Layer 5 of a small transformer language model trained on English Wikipedia (8 layers, counted from 0, width 128).
A neuron adds its activation times its output weights to the MLP's output. To switch it off is to set its activation to zero at one token and run the rest of the model.

Output weights of the MLP neurons that the questions are about. A number n stands for n times 0.002.
n41: 10 17 4 1 -1 -16 -42 20 -47 -8 -15 -14 42 -15 23 11 7 -13 -34 -3 1 -20 10 -57 30 -13 -24 19 -12 13 -31 4 -23 -5 -22 11 -8 -28 -6 -2 -11 34 28 -4 10 -16 -27 7 6 12 -2 18 13 28 53 -30 -22 2 2 -24 -19 26 3 7 16 40 -8 -5 -8 8 -4 -4 -17 7 -8 1 -38 -9 7 -20 13 9 -13 16 4 9 17 10 -13 -14 -40 1 12 -12 17 -2 19 -9 13 2 -5 -12 10 15 16 -10 14 18 -12 -18 9 -21 1 29 4 6 -56 33 26 29 -5 -19 -21 15 18 -6 1 -9
n106: 5 38 -1 3 8 -14 -22 9 23 2 24 12 -9 4 26 7 -39 -26 -3 26 -18 2 2 14 -3 3 -24 12 -17 2 -3 -12 -35 4 -1 8 18 20 -5 -49 19 8 -9 -23 -10 -5 9 34 -9 -5 13 -1 -25 -2 -10 45 1 -19 21 -32 -4 7 0 6 -9 13 -3 15 -7 -12 11 -15 -1 10 10 14 -3 -4 14 -1 -6 9 26 9 10 11 -12 -32 26 16 -20 5 -7 16 -18 -5 -22 -8 21 -11 -11 5 -26 4 3 7 14 -18 4 5 -12 1 41 -12 4 1 -11 -9 -1 21 -6 4 -25 8 14 26 -18 12
n113: -6 20 5 30 -30 24 22 -27 -10 -50 11 -21 -14 -3 14 8 18 -24 -9 1 -24 9 8 35 1 -1 -4 4 18 54 -9 -27 2 1 30 17 7 -12 3 21 9 -5 -24 -21 5 -16 -35 19 10 -9 16 -4 -11 15 -7 -17 16 20 11 20 -28 -10 9 15 1 26 23 -15 -2 8 -15 -2 26 -6 -4 -23 6 -23 6 17 -44 17 -14 -25 -1 -12 -13 -26 -17 -5 22 -6 6 -24 39 38 11 11 -13 2 3 -37 -17 -14 25 -22 -6 19 -14 -6 49 -19 -25 12 4 0 15 -39 49 -8 13 -27 -3 -3 -1 -23 -50 -11
n158: 19 -3 -24 -3 1 4 -3 8 -8 11 3 6 -23 -38 43 -12 -5 3 2 -11 18 -24 -19 1 -2 -23 -28 23 -8 24 27 1 -24 -19 2 22 25 12 5 -20 -12 4 -9 -15 -11 16 15 10 5 -5 5 -27 -14 -12 16 -1 -24 -2 21 -7 -6 9 -13 -13 12 15 8 35 -2 16 44 7 1 8 19 -20 -29 -13 25 -9 8 22 11 26 3 -19 -12 -13 48 -28 -24 1 -11 7 28 3 -39 -18 -2 15 27 -1 -14 -5 -1 28 13 -65 -16 -4 -4 2 31 -9 10 -4 -26 22 36 21 -35 0 -8 8 11 -8 30 -17
n177: -45 23 -20 0 -47 2 -13 17 -6 -8 14 42 -13 -10 23 15 10 -13 -4 28 1 9 4 2 2 -4 -22 -25 21 3 7 2 5 -10 23 -3 10 9 -12 23 11 1 -13 -10 -17 6 6 -25 7 -16 3 -1 -14 -17 -1 17 10 -5 9 15 -29 27 24 4 -38 1 -3 -9 -30 -15 7 4 1 18 -24 33 11 -12 -4 16 -21 4 13 -5 -37 7 -15 26 -25 30 13 -7 -50 5 -4 15 28 -2 4 -34 1 -18 30 25 -1 6 23 0 20 37 6 -10 -7 -8 18 16 1 -18 -12 -40 -25 10 -6 3 13 -17 25 -11
n200: 6 -2 -4 -1 -5 -21 -3 -3 23 10 -22 -9 -15 4 27 -13 -53 -10 -6 7 26 -20 40 -18 35 -11 12 5 -3 -1 -11 32 -46 -1 9 5 -9 -10 -5 2 -14 25 26 -2 -2 15 -5 -13 -3 -14 16 16 13 -1 -7 15 -1 -31 22 18 -36 -14 -22 21 -19 -6 32 -3 3 -3 -27 18 20 0 24 20 22 2 13 -22 4 20 -2 -1 -2 22 14 -29 -9 28 -2 14 18 36 12 7 15 2 -24 9 -10 -14 -7 0 21 -30 8 -28 2 17 11 -5 -2 -11 9 -21 5 34 -23 25 -8 4 -30 8 0 31 -6 4
n248: -23 39 -13 5 0 12 18 3 3 -6 2 4 -11 14 -23 12 -8 15 13 22 -16 3 4 -4 -49 -12 -24 -5 -19 3 16 7 -3 -7 -4 11 13 0 9 15 9 35 16 -24 12 13 29 -22 -21 -26 -11 11 24 3 -13 6 -3 16 -13 1 38 1 21 7 -14 -6 31 1 -7 5 -21 -17 -1 -12 -6 -5 13 20 -25 -2 28 -14 -4 -13 -5 -26 -7 -14 2 -22 -1 -19 -9 -2 24 20 38 -3 -5 -28 12 -1 -23 -33 -26 13 -1 9 -34 -23 3 -18 33 -8 23 20 32 14 5 -9 1 -7 6 0 -12 19 -2 3
n328: 22 10 1 -24 -18 -27 -10 1 -6 0 -21 -8 30 -14 14 19 0 -3 9 5 3 7 20 -7 12 12 -43 -56 6 -7 -14 9 21 19 16 -9 -37 4 22 -18 13 -23 -15 0 11 37 6 8 -25 6 -6 -19 -3 14 11 -2 -9 -19 -2 -16 -17 3 -22 -15 11 5 8 22 -15 -18 50 -17 -10 3 -1 29 -9 -40 -13 0 -1 -14 -9 30 -5 -10 -36 8 15 22 8 -14 -46 36 -35 -24 11 20 -13 18 16 25 8 -8 4 -23 -7 14 -8 11 39 -19 3 21 -5 -29 12 26 1 5 -16 30 -9 12 19 -34 -4 9
n407: -31 -8 -5 12 -16 -6 13 -4 -34 -12 -22 4 18 -62 -40 -41 -18 16 3 -9 2 -2 7 13 19 -6 42 30 28 25 -11 15 -46 -12 43 22 25 -26 -10 -7 33 -21 -9 1 36 16 26 15 -9 1 -23 -13 -42 11 20 5 16 -18 53 5 19 20 -18 -19 3 -22 4 3 -4 0 -15 -16 13 16 -19 -20 55 2 -28 22 -30 -15 5 -31 8 25 -13 5 -42 5 -3 71 18 15 -3 -10 -20 59 -52 -33 -41 -13 -1 20 3 -15 -9 -63 18 35 -3 -45 -6 -14 15 -1 -23 -18 17 11 -3 19 -47 1 5 11 -4 26
n430: 12 -14 11 -8 8 1 -12 16 16 8 -23 4 -5 -5 -16 -14 -3 -4 12 -26 21 9 -13 18 13 -2 14 -10 -10 -16 -6 23 -1 -2 22 5 -8 -20 -31 14 -5 26 12 15 1 39 11 2 10 6 12 -10 3 22 -26 19 -17 6 -26 -20 39 -5 -18 15 -3 -22 -20 -26 -29 6 -25 -4 -20 15 8 -51 5 18 6 -4 -18 -5 -7 -27 8 -19 -16 -30 19 5 -2 31 -6 13 3 -11 7 5 -19 -7 14 -14 17 15 20 -58 -2 2 21 13 21 -16 7 21 14 8 14 5 -14 5 -8 0 7 40 -5 -12 -8 11
n437: -1 17 4 -11 -16 -16 -16 -9 8 7 -12 -30 10 -22 47 -4 3 29 13 -5 -23 10 29 9 12 -15 21 -16 1 5 2 -2 9 25 -36 26 -1 -8 21 13 -7 -21 33 -10 11 -10 39 3 3 38 4 -5 -33 10 -5 -28 37 8 10 1 -24 32 12 27 -40 11 -21 -6 7 -20 -41 -24 -38 -19 -1 -1 21 2 -14 -6 11 -11 8 -7 -13 8 47 8 -31 28 13 -13 7 11 30 2 1 19 13 -5 -92 -49 48 -4 0 9 -39 15 24 17 20 -1 -2 -18 5 -10 18 -19 5 37 18 -38 1 -4 -4 -15 -28 -7
n474: 0 4 32 -8 8 14 -8 5 0 0 39 10 -6 9 4 -16 -7 -2 -16 4 6 2 -3 11 -9 -6 4 23 -18 -2 28 13 4 6 -1 4 -6 0 4 11 0 -1 -19 -24 6 -10 -5 -7 -25 3 -29 -1 -6 6 -12 11 26 -31 -12 -18 4 -4 -11 -2 -14 3 -4 -6 25 -10 -18 6 11 -16 -10 -12 27 8 -7 19 6 -6 25 1 -13 -23 5 -8 -1 14 17 13 -6 -14 24 -5 -8 -4 7 -4 -2 -7 -13 9 -21 -17 1 -3 4 15 -30 10 18 11 14 17 3 -15 -12 -10 2 12 18 -11 7 18 -11 1
n486: 19 10 7 12 -42 -8 1 -32 23 -14 17 -3 -24 23 37 12 -22 38 0 4 -13 37 0 -27 -3 -22 1 -3 -3 -12 20 -5 -9 -2 11 27 -4 23 0 -4 -20 12 -1 -17 -12 -21 -11 -10 11 -21 15 -22 -9 -2 -2 31 3 22 -17 -3 -21 15 14 -14 0 4 -4 24 27 13 4 13 11 13 -36 -30 8 -19 14 -8 -19 -6 14 -1 -1 -19 23 -16 -34 7 -4 -4 -3 8 -12 2 30 44 19 28 -30 2 -13 12 -12 -4 -15 6 2 16 13 -33 -6 -5 5 -27 -19 -4 -20 -21 29 -5 23 13 17 8 0 -34

Each question names a token from some text and the token that comes next. It shows the activations a of the neurons there, in the order above. A number n stands for n times 0.045.

Then comes g, the gradient of the next token's log-probability with respect to the MLP's output, scaled to length 1. A neuron's effect is roughly proportional to its activation times (output weights . g). A number n stands for n times 0.0038.

"ak", then " First"
a: -4 9 -4 -3 -1 -3 -2 -3 -2 11 0 0 -4
g: 44 -49 32 26 16 -6 15 7 39 -12 -13 10 -44 20 -20 17 14 2 1 -22 -19 6 -21 1 -16 -28 -19 -7 38 -6 18 18 0 25 20 -10 -20 27 -18 1 -12 9 25 17 5 -3 -16 -4 -25 33 -23 11 -38 10 -16 -28 16 -2 -30 14 6 6 -6 -3 18 -14 -4 -61 12 23 -23 38 -9 -26 26 -9 38 -11 -12 -55 -33 -19 20 -32 10 18 -16 -5 2 -3 36 16 23 25 -5 -23 -9 3 -16 -20 -7 -13 17 -18 10 -32 -45 63 -15 19 50 40 -44 27 -32 50 16 1 6 3 -4 24 16 -14 -4 10 -12 -30
Switching off which neuron hurts the next token most? n430

" by", then " the"
a: 17 -1 0 -4 -3 15 52 30 -1 -4 45 -3 -1
g: 43 40 14 -28 18 -6 16 -17 -38 23 19 -3 -1 -47 -30 -12 -44 -30 -25 9 3 -5 29 8 -14 32 -39 -10 -2 42 -15 20 22 -23 -7 -19 43 -11 10 -12 -5 30 6 -2 -39 -15 13 -14 -18 -42 5 -33 41 21 -5 -4 -7 -23 27 27 54 -7 9 9 27 30 0 6 9 20 -16 -16 1 -1 7 -22 6 30 5 1 -15 10 -36 4 23 -1 35 -3 -38 36 -34 8 4 14 -3 11 2 13 4 -12 33 32 -30 3 -41 -10 13 13 13 -54 30 -24 7 -2 -5 -36 -5 -37 23 -17 -25 25 -7 -33 24 -38 34 23
Switching off which neuron hurts the next token most? n248

"n", then "ie"
a: -3 44 -3 3 0 -4 0 14 -3 -3 0 -3 -1
g: 0 35 9 8 17 -15 15 -40 6 -4 44 21 36 22 11 -19 -14 -18 -9 7 -54 -44 14 -7 -41 18 16 -16 18 -10 40 19 2 -16 -39 -6 -30 36 5 -3 -28 -7 12 23 17 37 16 10 -3 23 39 17 22 6 54 34 -29 4 -18 -21 -11 -42 -12 -6 12 9 -9 37 2 -11 14 3 1 11 -31 9 -7 -48 -39 -22 26 15 16 14 -22 -25 4 -43 28 18 -34 17 -31 9 26 -25 -18 -4 49 -2 -29 -10 2 25 -5 10 -21 -13 19 -7 4 -12 3 -26 5 49 3 -11 29 3 -16 9 -34 -12 12 -61 -5 -10
Switching off which neuron hurts the next token most? n106

" a", then " "
a: 61 -3 -4 -3 -1 -3 -3 20 0 -3 14 -2 34
g: -1 -17 17 -21 19 12 45 26 -30 -8 30 -77 42 -22 -30 44 -32 5 -7 -16 7 -44 22 16 49 1 -24 24 -27 -33 14 22 -11 -20 37 -17 7 23 -1 0 7 18 27 -25 -19 8 -32 15 -18 -24 -9 -14 -11 20 14 -42 -49 22 -7 -41 -8 35 41 -13 40 -8 -6 -8 0 8 7 -35 5 -22 -2 10 17 21 1 -22 1 20 -10 -3 14 15 16 -5 9 2 -10 9 -14 -16 -22 7 1 -9 -27 -9 40 -23 -11 -13 39 15 -2 11 -30 -45 -12 5 45 28 17 2 -10 26 22 40 3 12 -3 -28 -35 9 -16 19
Switching off which neuron hurts the next token most? n41

" was", then " abandon"
a: 0 -2 0 -1 28 -3 19 10 0 0 0 21 0
g: 15 0 -31 -8 -2 -42 -33 -14 29 30 -42 5 -22 -58 36 3 -34 18 20 -3 -14 6 -14 43 -2 -15 2 40 5 -13 -13 8 2 21 0 52 39 -3 4 11 22 -7 -30 27 12 -9 -1 -21 -28 -46 -22 30 9 -17 -12 47 41 34 13 33 3 -22 43 28 -18 8 -25 -61 -3 8 -15 -1 -9 -29 -13 28 32 -7 -4 24 -31 25 10 -34 -24 1 -8 33 14 20 11 -4 -25 -2 25 -4 -23 10 -27 -22 -3 25 -5 18 17 -43 -15 24 22 10 -30 12 33 33 7 -18 -1 -2 0 6 -10 -14 -38 -6 3 9 -18 -27
Switching off which neuron hurts the next token most? n177

",", then " season"
a: -3 -4 -3 -2 -3 -3 -3 25 0 -3 0 -4 -3
g: -5 -43 30 0 23 21 6 8 -20 8 39 25 -10 -21 47 -16 33 -32 -22 -31 33 -6 40 5 27 34 -12 -16 -12 34 3 24 -49 -6 -10 5 -6 -36 -26 30 -4 34 -17 -13 35 28 -44 -35 -29 -21 -15 -6 -32 -13 14 -15 -7 32 -8 -32 -4 52 -5 -10 -18 9 13 -4 13 -25 -32 -28 -44 -9 12 4 -15 34 -4 -35 2 19 4 -58 -1 1 -6 -24 13 33 -24 -18 3 16 29 29 -4 -26 33 38 8 -26 -41 22 19 40 5 -7 -7 -2 -4 22 5 20 -20 5 -13 1 29 4 18 0 -11 -18 -8 6 13 26
Which neuron, switched off, raises the next token's probability most? n328

"h", then "ron"
a: 9 -3 -3 3 -3 -3 -4 14 0 -3 -2 75 0
g: -28 1 7 -6 -21 -6 -21 2 9 18 2 7 -5 -1 -2 3 -2 15 4 1 -1 -30 5 33 15 5 3 17 -36 19 -35 16 -16 11 -19 21 -1 -13 -31 -29 -10 -14 0 -3 -41 -4 -15 -6 -34 -40 -41 23 7 -21 -42 51 19 30 23 -4 -24 -8 38 2 -53 -19 34 10 -22 7 -61 43 -44 4 -18 -2 -18 14 12 -29 -27 32 32 8 6 9 2 26 -9 8 0 10 -26 2 14 21 47 7 11 8 -4 -4 18 11 -5 8 -32 -10 -6 7 -18 55 -10 -11 -29 -5 11 -15 36 14 -27 60 70 17 15 26 -29 22
Switching off which neuron hurts the next token most? n474

"and", then "emic"
a: -2 0 -1 -2 0 -1 20 19 -1 72 -2 14 -2
g: 27 -34 7 2 13 24 4 -21 -35 23 -19 13 -20 -16 71 -9 -5 3 -22 18 15 -12 24 20 35 8 14 -10 19 -6 -2 24 -12 30 31 -11 -3 15 -13 -11 -46 1 -55 21 12 24 -13 -13 2 7 27 -30 13 -16 -13 -21 -11 43 -26 5 -27 -61 -43 20 -4 -58 -51 4 -12 -10 11 35 20 8 -16 -20 36 19 -10 -4 -45 21 -12 -21 1 30 7 -14 25 16 15 3 17 5 -17 14 -9 -6 11 31 -28 8 8 8 15 -67 -10 61 -18 -11 44 4 -12 8 1 -1 3 10 -1 -1 8 -5 -23 25 -1 5 -24 -6
Which neuron, switched off, raises the next token's probability most? n248

" making", then " six"
a: 24 0 -2 -1 -3 -1 -4 19 0 -3 62 -4 -4
g: -58 5 9 22 16 15 24 -36 -1 6 36 -17 -12 32 16 17 33 10 19 -44 -22 -23 4 32 23 3 -7 30 -9 -3 12 -25 -4 8 6 3 9 10 -2 22 11 36 16 -10 -50 -24 12 -21 -13 32 52 -22 -9 41 -16 -17 6 24 -15 -3 -2 -4 22 -5 -16 -23 31 -44 -29 -14 0 50 -13 18 12 -22 31 9 -49 6 5 -10 -10 -9 -5 16 -37 -11 40 -21 29 10 -10 -37 -15 -12 0 4 -49 -12 -18 -39 30 -45 7 -10 -10 9 10 -19 -38 11 6 -13 -1 -18 18 17 40 13 23 -1 14 -42 34 24 -38 23
Switching off which neuron hurts the next token most? n437

" w", then "inger"
a: 33 -3 -4 -4 -1 -3 -4 8 0 -3 -3 6 13
g: -1 -1 14 26 -55 -13 3 -21 20 -5 52 -6 47 25 13 -12 12 -24 32 33 -8 -6 4 -30 -29 -2 -24 -9 46 -3 26 -22 -11 12 -33 -19 11 -39 1 33 -37 14 -24 -4 -31 7 -22 13 -4 22 26 25 22 0 -11 23 -22 -53 -16 1 12 20 -32 -22 10 12 -56 38 -25 -2 43 -5 -12 -10 21 -5 -16 -31 15 15 -18 10 9 18 -8 -33 22 -22 -15 50 -2 10 15 11 -13 24 -18 24 19 15 0 -60 16 9 -15 6 10 3 13 -51 40 -34 -5 21 11 31 -14 -9 -18 29 27 9 2 2 -15 3 -19 -29
Switching off which neuron hurts the next token most? n41

" other", then " players"
a: -3 -2 -4 -3 -1 0 -3 15 0 -3 69 -3 14
g: 20 -41 -3 47 -2 -29 3 26 -5 -27 -16 -30 54 20 7 31 -42 33 18 -43 20 15 27 -32 -4 2 0 -9 -12 46 5 25 36 0 -44 -36 -6 24 -7 1 -10 -32 -8 -44 -23 30 22 26 9 -9 -7 -13 -6 -2 15 -12 -35 16 -34 -46 30 8 -30 -4 6 9 -28 -1 -14 49 37 -20 3 -17 -7 23 -17 19 4 -5 -3 -25 -34 -8 -14 2 38 -14 4 -38 54 -6 4 11 -13 44 25 -7 7 -4 0 18 -11 0 -39 31 30 -38 -35 -10 27 13 7 -26 -7 21 -8 11 4 12 24 5 8 -3 -11 -20 2 13
Which neuron, switched off, raises the next token's probability most? n437

" ", then "3"
a: -1 -3 12 46 -1 33 -3 1 0 -4 0 -4 0
g: 26 -31 24 -25 -5 -13 -10 32 50 8 -23 15 -7 -1 -20 -13 -43 -11 -8 6 -6 0 8 -4 0 -9 -6 -7 -16 -7 -22 21 8 -48 1 -17 -29 2 -5 4 1 9 23 9 -1 58 -10 7 -13 7 -5 -25 -29 33 -17 -15 29 -19 13 15 -20 1 -13 29 -38 -20 10 49 -25 19 2 18 -53 -14 0 -5 -3 38 -9 8 -12 -39 -12 -1 -13 28 -13 22 -55 36 -13 26 -10 28 -3 -9 7 42 28 70 -27 -22 -22 32 -3 4 1 -2 5 2 39 -2 -17 3 37 -20 -8 8 -35 -28 24 -14 -38 14 58 42 -8 12
Which neuron, switched off, raises the next token's probability most? n158

" |", then " Season"
a: -3 3 -1 -4 -1 13 -4 -2 0 -2 0 -3 -3
g: -7 -43 28 -35 36 -14 -25 26 -7 -14 -2 7 8 11 42 -37 38 -23 -29 -52 39 11 29 -16 19 28 44 -29 -28 8 3 30 -15 22 -29 -8 31 -29 -19 -7 12 4 26 -9 17 16 -15 14 -26 0 -18 4 -5 21 -25 10 2 6 4 -5 33 20 -28 12 -33 -29 27 26 13 -25 -8 -32 -38 -39 39 -20 -33 18 0 -37 -24 16 -19 -3 17 -3 12 -6 33 9 10 -28 36 61 9 10 27 5 20 -7 -19 12 -4 13 4 -23 22 -36 -21 -15 -29 2 -15 37 -17 12 -23 19 -18 3 26 8 -40 11 19 22 4 -15
Switching off which neuron hurts the next token most? n200

"2", then "0"
a: -2 -4 41 55 -4 -3 -1 23 -2 -1 -1 -4 35
g: -47 7 7 22 6 8 5 4 -56 -11 -12 -11 32 30 34 11 13 22 20 5 -10 -15 14 -27 30 23 -29 -17 7 0 17 17 21 17 -19 5 11 -13 31 2 7 -10 52 -31 0 -1 20 19 13 19 11 -8 6 11 -30 -7 -22 -8 3 6 -48 9 -5 -27 17 23 -21 2 0 -1 6 28 31 -16 -2 -22 -28 -32 -18 -7 -32 13 1 34 -10 -20 20 -23 56 -49 -4 -21 35 20 -35 3 -37 -10 -53 37 29 13 -29 -36 -6 9 -49 -4 30 -28 30 23 -37 4 48 45 -33 15 -16 2 6 3 1 5 -25 2 1 -24
Switching off which neuron hurts the next token most? n158